Layer 2 of a small transformer language model trained on English Wikipedia (16 layers, counted from 0, width 128).
A neuron adds its activation times its output weights to the MLP's output. To switch it off is to set its activation to zero at one token and run the rest of the model.

Output weights of the MLP neurons that the questions are about. A number n stands for (n - 500) times 0.001.
n1: 574 293 656 655 540 493 548 503 686 873 416 553 346 663 615 425 702 239 432 474 624 547 398 463 438 466 485 539 404 531 574 507 394 488 423 527 701 719 624 488 282 328 697 589 667 554 485 500 570 614 563 515 489 500 416 270 496 549 628 418 363 476 711 300 519 413 663 533 574 564 618 335 586 462 378 583 660 662 687 634 443 487 419 697 671 279 637 419 332 375 520 377 822 371 500 400 411 651 430 442 503 519 308 660 539 422 451 583 475 440 349 459 312 487 473 478 574 547 350 504 536 462 431 424 645 299 244 211
n9: 465 566 652 814 576 473 424 465 550 220 512 428 563 380 734 439 555 430 270 582 449 744 376 683 486 579 432 448 770 360 624 405 659 381 584 545 573 639 641 699 613 619 408 543 371 454 611 521 581 443 486 568 336 591 485 467 473 464 566 412 534 411 424 388 655 237 292 439 558 489 497 625 340 427 346 707 369 354 442 587 352 711 494 632 431 479 434 571 596 557 307 644 419 439 447 653 717 486 340 393 769 396 594 468 317 489 219 503 503 697 539 353 351 661 271 368 646 587 328 673 658 565 418 516 518 460 361 454
n10: 610 377 593 579 186 253 523 345 484 442 515 668 593 507 591 402 666 696 393 670 513 637 668 589 529 512 500 451 688 281 317 167 583 460 265 400 704 622 545 675 500 450 650 397 413 421 427 600 270 435 422 307 368 429 583 500 371 356 728 555 600 428 649 803 341 256 516 448 304 469 624 240 562 436 310 425 765 566 722 395 561 621 310 537 345 741 112 187 996 574 357 620 747 689 323 814 582 541 322 547 291 527 467 385 512 462 578 576 472 542 587 770 321 578 559 558 508 764 603 509 540 484 500 452 518 518 513 453
n30: 602 596 647 455 576 374 496 425 478 584 460 596 416 565 486 394 684 536 818 360 365 666 549 413 338 538 352 656 418 651 428 632 562 202 541 477 550 518 482 442 782 451 600 573 422 443 435 625 569 554 296 539 516 553 299 380 587 578 310 779 390 538 579 604 475 557 542 227 521 400 659 61 578 611 545 454 529 449 776 387 331 551 290 291 416 481 712 455 554 674 830 320 405 674 276 338 516 383 627 458 642 556 492 421 586 439 551 443 429 546 633 621 569 504 443 664 707 488 637 541 275 398 489 573 386 436 319 317
n108: 460 459 254 521 304 668 563 435 520 480 378 525 317 807 480 718 476 504 365 367 541 410 319 518 528 490 405 466 529 397 487 212 421 652 361 696 567 483 513 466 492 536 318 329 430 601 526 442 557 725 559 636 421 540 758 500 532 578 738 564 360 562 470 332 612 735 687 730 487 337 439 310 391 446 468 464 274 739 513 354 452 387 675 650 343 522 296 414 552 304 434 580 493 469 626 319 512 288 488 650 631 540 692 604 520 493 570 591 622 552 523 241 375 598 518 626 404 450 760 689 772 620 469 326 472 444 457 426
n164: 281 479 652 552 421 486 306 474 438 470 643 603 199 500 301 402 484 450 465 594 772 405 590 504 366 660 516 458 515 351 526 760 593 577 355 706 412 528 556 405 371 638 486 692 436 575 556 457 553 478 425 621 470 588 417 513 561 251 452 425 580 414 284 587 562 633 717 538 483 577 620 555 301 328 793 455 412 504 466 906 474 681 453 564 581 540 579 509 610 576 638 529 402 564 474 281 469 299 480 354 772 551 691 311 514 257 590 507 294 415 517 755 259 546 555 440 504 528 236 500 346 328 341 504 647 515 471 534
n167: 458 752 680 257 517 507 475 336 601 584 419 396 668 536 468 567 457 302 513 368 536 504 578 412 419 511 399 363 536 542 521 677 230 473 432 651 555 611 261 414 534 485 529 427 492 204 680 668 509 680 618 797 686 607 349 419 656 599 309 216 409 459 496 504 507 520 613 269 437 416 606 446 615 529 463 513 471 413 482 424 403 332 441 363 578 764 741 564 400 379 544 699 661 450 256 287 607 256 322 520 604 358 594 542 576 638 559 511 694 416 348 702 324 608 584 896 345 595 487 692 493 426 567 354 471 489 659 315
n183: 460 676 639 465 540 350 472 655 538 631 578 482 550 324 538 393 512 442 247 315 435 394 650 684 411 490 487 535 530 531 437 748 543 737 405 228 484 454 474 331 589 584 479 678 737 428 683 466 389 684 466 555 721 599 142 397 617 637 403 473 261 450 374 571 573 685 418 426 339 681 497 377 582 514 518 692 403 672 453 467 465 402 466 514 500 331 398 535 371 600 798 697 444 432 416 600 366 560 381 431 637 425 729 417 319 374 504 642 410 269 518 669 436 482 326 379 881 563 556 288 433 358 650 508 591 469 522 568
n248: 613 530 353 500 561 873 577 490 600 539 500 341 402 775 427 517 560 391 658 464 481 566 591 390 521 364 528 620 414 447 866 640 488 775 697 665 442 490 408 399 681 419 520 557 744 550 269 320 384 504 654 321 555 417 500 309 378 559 601 546 419 276 430 326 443 754 329 345 519 392 393 381 210 587 445 520 574 463 422 518 363 419 352 541 561 575 465 356 574 334 342 562 435 396 659 593 695 442 650 518 293 724 536 532 567 525 372 600 403 704 381 479 571 566 639 396 588 554 455 606 649 448 531 472 442 615 243 454
n393: 508 412 485 606 352 667 473 764 210 680 398 568 590 551 262 648 592 392 710 600 581 242 434 672 429 668 677 552 517 768 559 614 495 347 407 557 572 239 399 476 572 333 377 297 592 458 452 420 520 462 369 294 487 538 555 620 364 525 291 519 640 374 649 128 338 334 242 489 638 358 456 301 595 705 700 550 630 657 526 459 559 348 764 342 465 566 574 451 623 576 476 655 716 647 133 567 476 449 558 636 113 318 423 430 759 488 408 404 635 744 285 410 486 424 336 706 472 438 514 338 605 707 488 325 612 506 687 508
n398: 402 496 441 504 350 346 480 456 539 407 728 386 692 319 454 645 398 488 434 622 429 364 783 557 336 111 600 405 251 343 394 554 714 549 414 284 252 296 576 384 417 567 578 370 531 384 490 653 345 627 240 565 488 395 387 588 644 422 628 395 371 660 469 740 493 556 947 312 435 654 544 768 742 297 415 663 790 684 472 530 545 637 558 602 465 519 483 599 544 369 555 637 464 676 357 484 577 453 345 449 648 535 626 452 668 386 272 649 677 359 500 357 379 449 606 417 608 561 368 391 471 420 138 398 561 468 836 640
n438: 798 448 534 327 510 557 480 299 441 470 461 818 379 682 497 603 306 589 593 582 411 425 532 537 322 391 500 609 589 558 520 422 521 616 471 558 460 404 413 496 659 672 521 582 681 229 370 500 398 515 470 458 603 425 241 487 777 329 573 633 422 394 130 362 715 524 636 654 607 361 212 429 450 483 421 377 565 733 561 445 549 654 541 404 509 467 533 386 395 580 223 517 588 616 269 500 659 365 484 519 574 654 381 623 476 352 719 673 497 549 395 669 506 414 596 416 653 286 727 268 563 598 350 604 547 562 562 377
n443: 575 540 619 470 396 367 629 362 622 579 392 538 234 589 608 408 556 398 397 556 470 596 354 518 354 612 538 470 476 444 367 424 558 719 571 521 535 316 377 572 496 614 688 569 647 155 682 579 647 342 215 438 675 493 437 630 491 407 348 340 383 251 481 769 591 389 872 384 510 398 526 632 385 321 398 341 555 619 616 546 383 432 591 420 472 378 574 800 495 492 400 358 424 508 550 833 439 386 714 784 659 417 416 637 548 518 309 470 631 583 454 597 534 441 493 533 564 724 304 439 575 665 166 415 387 530 496 380
n471: 539 432 475 578 470 582 601 476 633 475 447 538 562 500 432 440 588 675 610 554 358 427 442 620 395 572 487 443 638 581 451 570 594 426 369 446 321 454 536 759 447 563 325 372 451 629 413 342 445 660 311 693 500 643 385 253 653 326 565 419 418 427 338 325 483 597 522 450 695 592 304 429 696 469 579 517 450 659 467 524 703 543 497 439 605 428 527 493 359 428 657 699 509 415 260 382 416 366 604 433 439 612 487 489 603 688 373 574 605 394 481 533 570 556 464 470 619 643 511 619 417 383 570 568 374 487 437 411
n473: 576 568 500 517 510 528 367 506 605 530 705 398 540 545 588 399 285 279 487 271 413 370 539 579 427 372 516 644 762 653 777 542 592 475 543 269 361 514 479 509 476 496 655 347 507 409 422 479 539 636 649 591 395 316 373 255 445 433 425 875 519 428 433 525 707 650 487 532 638 288 397 582 461 629 451 504 341 231 546 450 825 318 518 298 445 424 584 569 533 684 486 432 386 492 468 767 595 636 609 469 554 430 632 676 609 475 456 314 405 687 546 478 388 626 569 328 639 593 441 523 503 204 699 472 528 434 782 333
n506: 624 588 371 484 476 624 522 647 497 371 375 672 514 578 390 582 410 549 526 522 605 568 439 604 529 372 352 401 581 713 497 391 477 555 510 441 456 374 559 536 396 497 425 537 325 397 470 217 452 497 586 462 677 509 542 723 509 476 721 516 515 485 243 325 560 193 748 482 506 560 399 392 542 431 500 396 621 826 552 288 488 548 557 435 340 651 524 464 600 584 464 669 702 500 437 485 503 445 551 449 375 500 470 297 595 517 668 481 723 445 293 457 607 630 416 614 467 154 590 507 443 423 276 681 651 387 719 140

Each question names a token from some text and the token that comes next. It shows the activations a of the neurons there, in the order above. A number n stands for (n - 500) times 0.0052.

Then comes g, the gradient of the next token's log-probability with respect to the MLP's output, scaled to length 1. A neuron's effect is roughly proportional to its activation times (output weights . g). A number n stands for (n - 500) times 0.00072.

"O", then "ct"
a: 494 503 487 468 473 496 499 470 475 495 537 475 500 496 500 468
g: 506 576 618 467 430 696 566 351 419 428 524 415 393 515 334 494 512 560 574 532 611 350 742 355 582 444 509 610 330 522 303 622 675 427 503 403 440 386 529 383 363 487 516 659 516 513 583 627 528 309 592 356 584 633 166 568 464 669 560 619 429 354 685 670 543 582 474 803 632 462 344 449 333 321 576 666 417 377 433 631 726 286 560 514 621 492 304 519 346 620 503 332 488 622 517 336 429 664 405 490 721 704 408 514 351 615 706 621 481 453 545 325 395 479 572 432 429 770 482 609 413 424 614 366 588 435 239 399
Switching off which neuron hurts the next token most? n506

" Im", then "m"
a: 469 498 498 493 497 498 500 645 498 500 483 490 468 481 473 494
g: 528 264 561 698 702 576 681 273 549 693 546 463 421 371 496 324 402 417 524 395 558 486 439 561 589 579 562 492 308 350 519 511 614 542 701 511 441 509 494 526 507 391 578 702 438 623 561 547 649 531 470 545 483 331 479 380 516 359 492 477 435 828 574 721 782 473 518 577 547 519 429 288 326 412 655 472 206 588 433 438 662 535 473 457 387 422 478 571 587 452 712 699 557 404 423 752 603 174 497 260 397 348 405 414 413 638 355 292 455 417 412 684 549 528 501 469 552 421 417 599 446 631 471 639 754 476 278 475
Switching off which neuron hurts the next token most? n183

",", then " the"
a: 488 493 581 493 477 636 489 487 491 477 589 499 497 479 475 474
g: 380 391 597 655 359 402 458 524 636 453 408 402 424 618 369 290 691 557 517 648 663 500 555 651 328 450 582 437 626 360 645 581 478 465 515 501 489 461 843 501 497 451 548 386 642 362 521 594 549 458 434 510 463 453 509 521 523 470 597 539 461 415 535 450 309 530 294 504 746 477 577 283 791 302 540 262 364 508 346 632 390 679 508 688 283 370 511 431 535 784 566 455 319 591 664 399 624 589 579 608 552 673 622 282 494 531 502 361 432 548 677 517 166 709 497 719 456 563 438 343 577 559 399 514 339 345 489 357
Which two neurons, each switched off alone, lower its probability most, in order? n164, n10

"serv", then "ations"
a: 475 500 500 500 570 485 516 491 474 557 500 500 498 485 468 481
g: 656 508 546 675 557 510 586 558 631 441 359 344 286 493 627 609 518 641 596 579 558 490 531 405 332 226 425 490 465 534 463 728 439 553 609 464 613 500 442 423 345 553 307 437 649 382 503 444 499 397 484 767 539 324 589 606 539 467 656 481 432 642 739 484 476 472 516 643 470 590 121 379 677 413 354 515 385 594 354 282 491 297 275 415 305 412 487 466 649 498 499 842 558 305 435 509 545 340 570 567 480 497 445 440 530 475 637 532 541 326 555 625 526 267 672 528 435 599 618 319 563 634 477 550 882 510 540 419
Switching off which neuron hurts the next token most? n108

" far", then " for"
a: 537 468 477 499 493 495 495 489 483 484 496 478 473 487 477 563
g: 518 748 633 537 322 528 448 486 615 539 435 480 484 318 413 565 466 572 663 634 272 593 620 483 464 497 495 355 488 645 383 337 432 327 624 577 478 576 445 340 545 432 631 258 691 539 586 546 495 594 564 640 308 510 524 372 446 501 180 450 479 614 531 528 740 605 522 400 372 460 804 585 348 566 438 423 714 514 278 535 523 429 583 283 537 487 523 581 683 684 419 406 386 590 489 222 421 664 253 591 525 390 468 503 710 506 408 472 521 384 371 604 520 604 529 397 300 678 414 366 561 651 482 440 373 869 474 623
Which neuron, switched off, raises the next token's probability most? n506

" but", then " eventually"
a: 660 770 479 499 486 571 571 492 473 492 494 494 493 492 474 490
g: 405 519 436 382 287 398 916 583 462 351 649 560 297 266 584 395 526 362 226 532 326 380 490 511 698 536 395 708 687 491 387 462 548 560 574 671 440 704 557 538 614 599 342 467 434 752 505 629 548 341 410 618 448 761 503 563 490 579 532 623 611 583 662 361 426 517 544 434 584 431 372 784 431 491 702 524 509 451 544 533 396 471 437 406 490 411 493 589 530 350 592 445 498 481 517 496 277 416 330 477 659 387 600 540 555 708 490 425 454 672 559 534 543 300 388 537 501 172 400 411 628 330 554 387 701 566 353 497
Switching off which neuron hurts the next token most? n9

"ivers", then "e"
a: 497 492 490 484 544 475 557 468 468 469 467 499 472 475 479 472
g: 522 405 493 446 269 561 481 301 578 584 577 565 625 470 444 585 411 491 546 392 499 710 731 234 567 371 665 525 334 247 468 378 553 478 366 288 438 659 337 313 606 509 405 527 599 430 500 318 508 535 686 496 553 481 257 388 589 310 387 560 655 449 452 653 675 489 490 576 346 606 654 555 576 574 405 630 463 642 527 612 551 565 439 383 426 532 257 707 580 434 304 311 512 644 672 422 489 602 542 409 507 600 607 511 556 538 530 435 583 773 310 630 436 567 517 188 442 852 385 366 748 530 495 497 430 587 552 467
Switching off which neuron hurts the next token most? n393

"us", then ";"
a: 475 476 499 491 474 470 469 494 532 492 491 495 467 495 482 472
g: 209 525 563 491 596 363 458 713 400 495 490 443 537 321 526 542 613 599 555 519 744 365 621 522 547 697 423 676 424 577 475 476 586 506 628 450 355 487 564 687 495 442 588 321 262 490 406 526 255 711 571 725 610 305 489 554 392 571 472 872 595 546 422 640 391 551 400 554 439 625 618 410 415 557 541 519 545 308 451 656 503 639 537 509 696 536 466 478 280 561 519 580 369 388 384 349 710 335 500 134 448 422 471 564 341 658 598 673 479 296 330 660 546 291 418 328 415 439 560 431 483 603 569 517 503 329 631 517
Switching off which neuron hurts the next token most? n443

" p", then "unk"
a: 500 473 487 475 490 471 499 558 484 492 474 500 468 639 486 497
g: 518 270 520 594 508 562 602 417 656 452 443 565 462 379 620 598 628 693 583 437 511 536 638 473 455 621 542 521 479 387 378 512 408 395 426 588 563 430 460 431 650 541 428 576 434 542 564 538 358 559 504 333 484 801 385 493 639 333 671 519 460 510 478 392 488 495 488 297 627 492 329 449 540 741 489 734 461 427 421 585 478 489 532 517 604 535 619 411 380 460 369 539 375 337 317 654 684 378 474 464 439 477 410 202 404 396 174 689 750 974 390 623 537 396 413 595 572 539 465 154 426 527 657 430 587 734 543 366
Switching off which neuron hurts the next token most? n471

" h", then "oles"
a: 500 482 469 595 496 498 488 471 497 492 481 482 486 592 469 490
g: 681 514 674 441 486 675 250 172 564 514 507 465 522 427 372 457 514 527 654 410 472 537 519 537 494 677 351 477 237 453 716 631 670 449 259 468 485 606 392 379 340 528 489 494 625 723 438 559 429 534 797 482 612 515 236 720 459 438 411 709 490 694 461 686 445 413 457 577 622 550 576 439 469 197 527 495 338 620 485 596 387 400 664 649 457 350 623 456 731 500 413 436 479 298 340 368 332 621 409 490 494 654 759 551 364 410 435 476 488 572 414 597 458 561 303 472 625 329 612 688 535 482 523 533 635 468 455 395
Switching off which neuron hurts the next token most? n30

"ic", then " re"
a: 500 495 500 872 469 487 496 509 494 500 467 497 489 490 475 468
g: 462 494 765 620 389 387 459 420 583 675 537 678 464 546 458 325 490 435 505 568 520 465 397 488 591 606 296 802 480 428 526 433 353 541 588 466 404 424 761 348 685 294 644 454 266 451 371 518 390 520 518 361 434 416 371 466 371 559 412 929 535 446 459 540 413 755 424 439 339 616 458 487 490 444 492 401 589 557 650 680 360 430 433 422 545 711 558 540 354 381 576 391 424 706 440 405 319 306 723 226 639 681 548 428 561 747 534 446 445 553 508 514 706 723 477 429 473 533 489 375 675 480 517 433 681 451 410 475
Switching off which neuron hurts the next token most? n30

" M", then "aster"
a: 497 488 497 632 473 470 500 467 488 492 473 484 500 482 499 498
g: 566 506 418 602 674 691 496 537 452 407 523 363 598 484 526 581 470 575 373 677 684 516 249 647 409 505 638 643 426 281 352 459 593 557 394 459 587 696 554 772 545 384 363 218 261 425 688 383 597 439 620 474 609 395 431 250 461 436 811 478 101 358 304 495 483 652 473 732 567 471 566 485 513 322 490 524 627 406 578 666 474 503 479 645 639 372 461 373 424 535 549 430 584 498 417 294 558 324 596 369 629 515 516 647 746 541 581 472 330 519 537 258 377 472 532 384 525 430 463 577 497 469 559 566 518 695 584 517
Which neuron, switched off, raises the next token's probability most? n30

" which", then " are"
a: 611 509 720 495 496 498 527 499 498 468 469 490 485 467 470 489
g: 211 408 561 454 447 493 609 458 480 617 439 199 616 514 531 394 542 577 578 530 542 672 321 577 514 616 540 544 477 260 516 450 466 444 622 327 422 493 591 300 549 514 537 408 456 393 535 552 544 468 326 574 562 557 388 658 248 476 583 561 588 395 519 496 375 617 483 392 494 379 495 260 516 539 724 394 298 677 317 588 432 651 633 628 280 629 626 530 573 651 599 614 561 485 682 244 605 598 338 775 477 635 515 215 627 573 622 275 405 592 641 653 345 536 651 788 531 432 409 352 504 695 432 511 350 423 504 389
Which neuron, switched off, raises the next token's probability most? n1

"75", then "%"
a: 487 500 492 500 468 497 488 499 552 559 494 498 497 492 500 479
g: 408 142 352 520 526 517 639 584 594 520 369 492 436 644 444 404 358 482 554 609 723 468 295 508 418 355 596 646 663 755 608 444 565 678 324 660 437 553 608 327 444 586 498 649 468 718 612 390 466 432 408 584 561 563 661 433 500 490 575 291 462 465 650 513 384 615 633 372 441 467 293 468 472 718 442 316 278 388 533 679 447 487 503 560 678 414 508 745 451 562 815 505 345 409 458 540 435 573 301 457 525 521 416 497 285 432 382 529 676 410 651 385 558 383 591 492 351 448 586 704 811 439 531 294 351 459 464 497
Which neuron, switched off, raises the next token's probability most? n108

"as", then "ec"
a: 483 495 498 496 500 490 467 500 481 495 473 470 599 491 480 491
g: 349 367 426 378 764 515 492 524 299 357 541 933 717 427 569 547 464 446 568 414 443 641 493 463 597 551 464 519 412 309 560 491 555 350 487 461 654 653 612 546 657 577 606 507 440 598 611 502 519 403 528 418 453 450 601 716 542 408 344 468 669 340 388 634 387 617 404 515 658 708 560 471 547 532 442 547 468 670 485 244 577 643 620 589 572 552 523 262 511 654 414 484 365 601 569 332 543 426 349 176 437 585 483 464 640 377 532 717 450 288 440 464 445 338 516 363 368 733 436 223 506 696 548 595 349 270 475 514
Which neuron, switched off, raises the next token's probability most? n443

"ir", then "ren"
a: 471 500 499 504 469 500 500 546 467 499 467 468 497 491 492 487
g: 437 395 524 560 485 610 641 605 193 502 334 545 375 410 481 604 510 612 503 510 310 459 778 516 630 576 567 653 540 382 764 288 526 687 632 497 489 365 357 401 490 467 574 456 458 380 375 642 407 594 611 415 524 417 674 608 543 324 525 490 778 514 591 419 279 382 532 391 600 606 267 533 360 556 554 406 469 205 152 603 448 659 536 400 616 646 725 482 449 533 570 716 359 529 549 523 349 708 565 421 332 453 371 317 445 418 486 665 590 575 547 461 671 582 546 399 480 299 401 645 622 401 548 492 674 397 565 411
Which neuron, switched off, raises the next token's probability most? n183

" by", then " a"
a: 492 629 534 500 470 573 471 500 494 469 468 492 482 473 494 477
g: 682 586 361 536 665 418 524 453 550 653 593 744 332 589 616 618 457 247 310 323 416 521 479 305 246 698 539 557 622 715 380 426 554 366 242 579 578 537 630 350 585 521 489 340 511 632 585 316 580 482 600 374 452 492 751 566 562 645 570 552 480 597 499 542 326 568 534 636 467 386 507 411 439 586 561 476 522 605 555 512 408 227 387 604 698 431 701 350 568 437 267 264 593 534 427 504 226 281 522 589 531 501 572 620 426 443 574 583 466 359 488 430 838 367 546 487 470 392 704 409 625 399 515 393 456 661 390 530
Which neuron, switched off, raises the next token's probability most? n9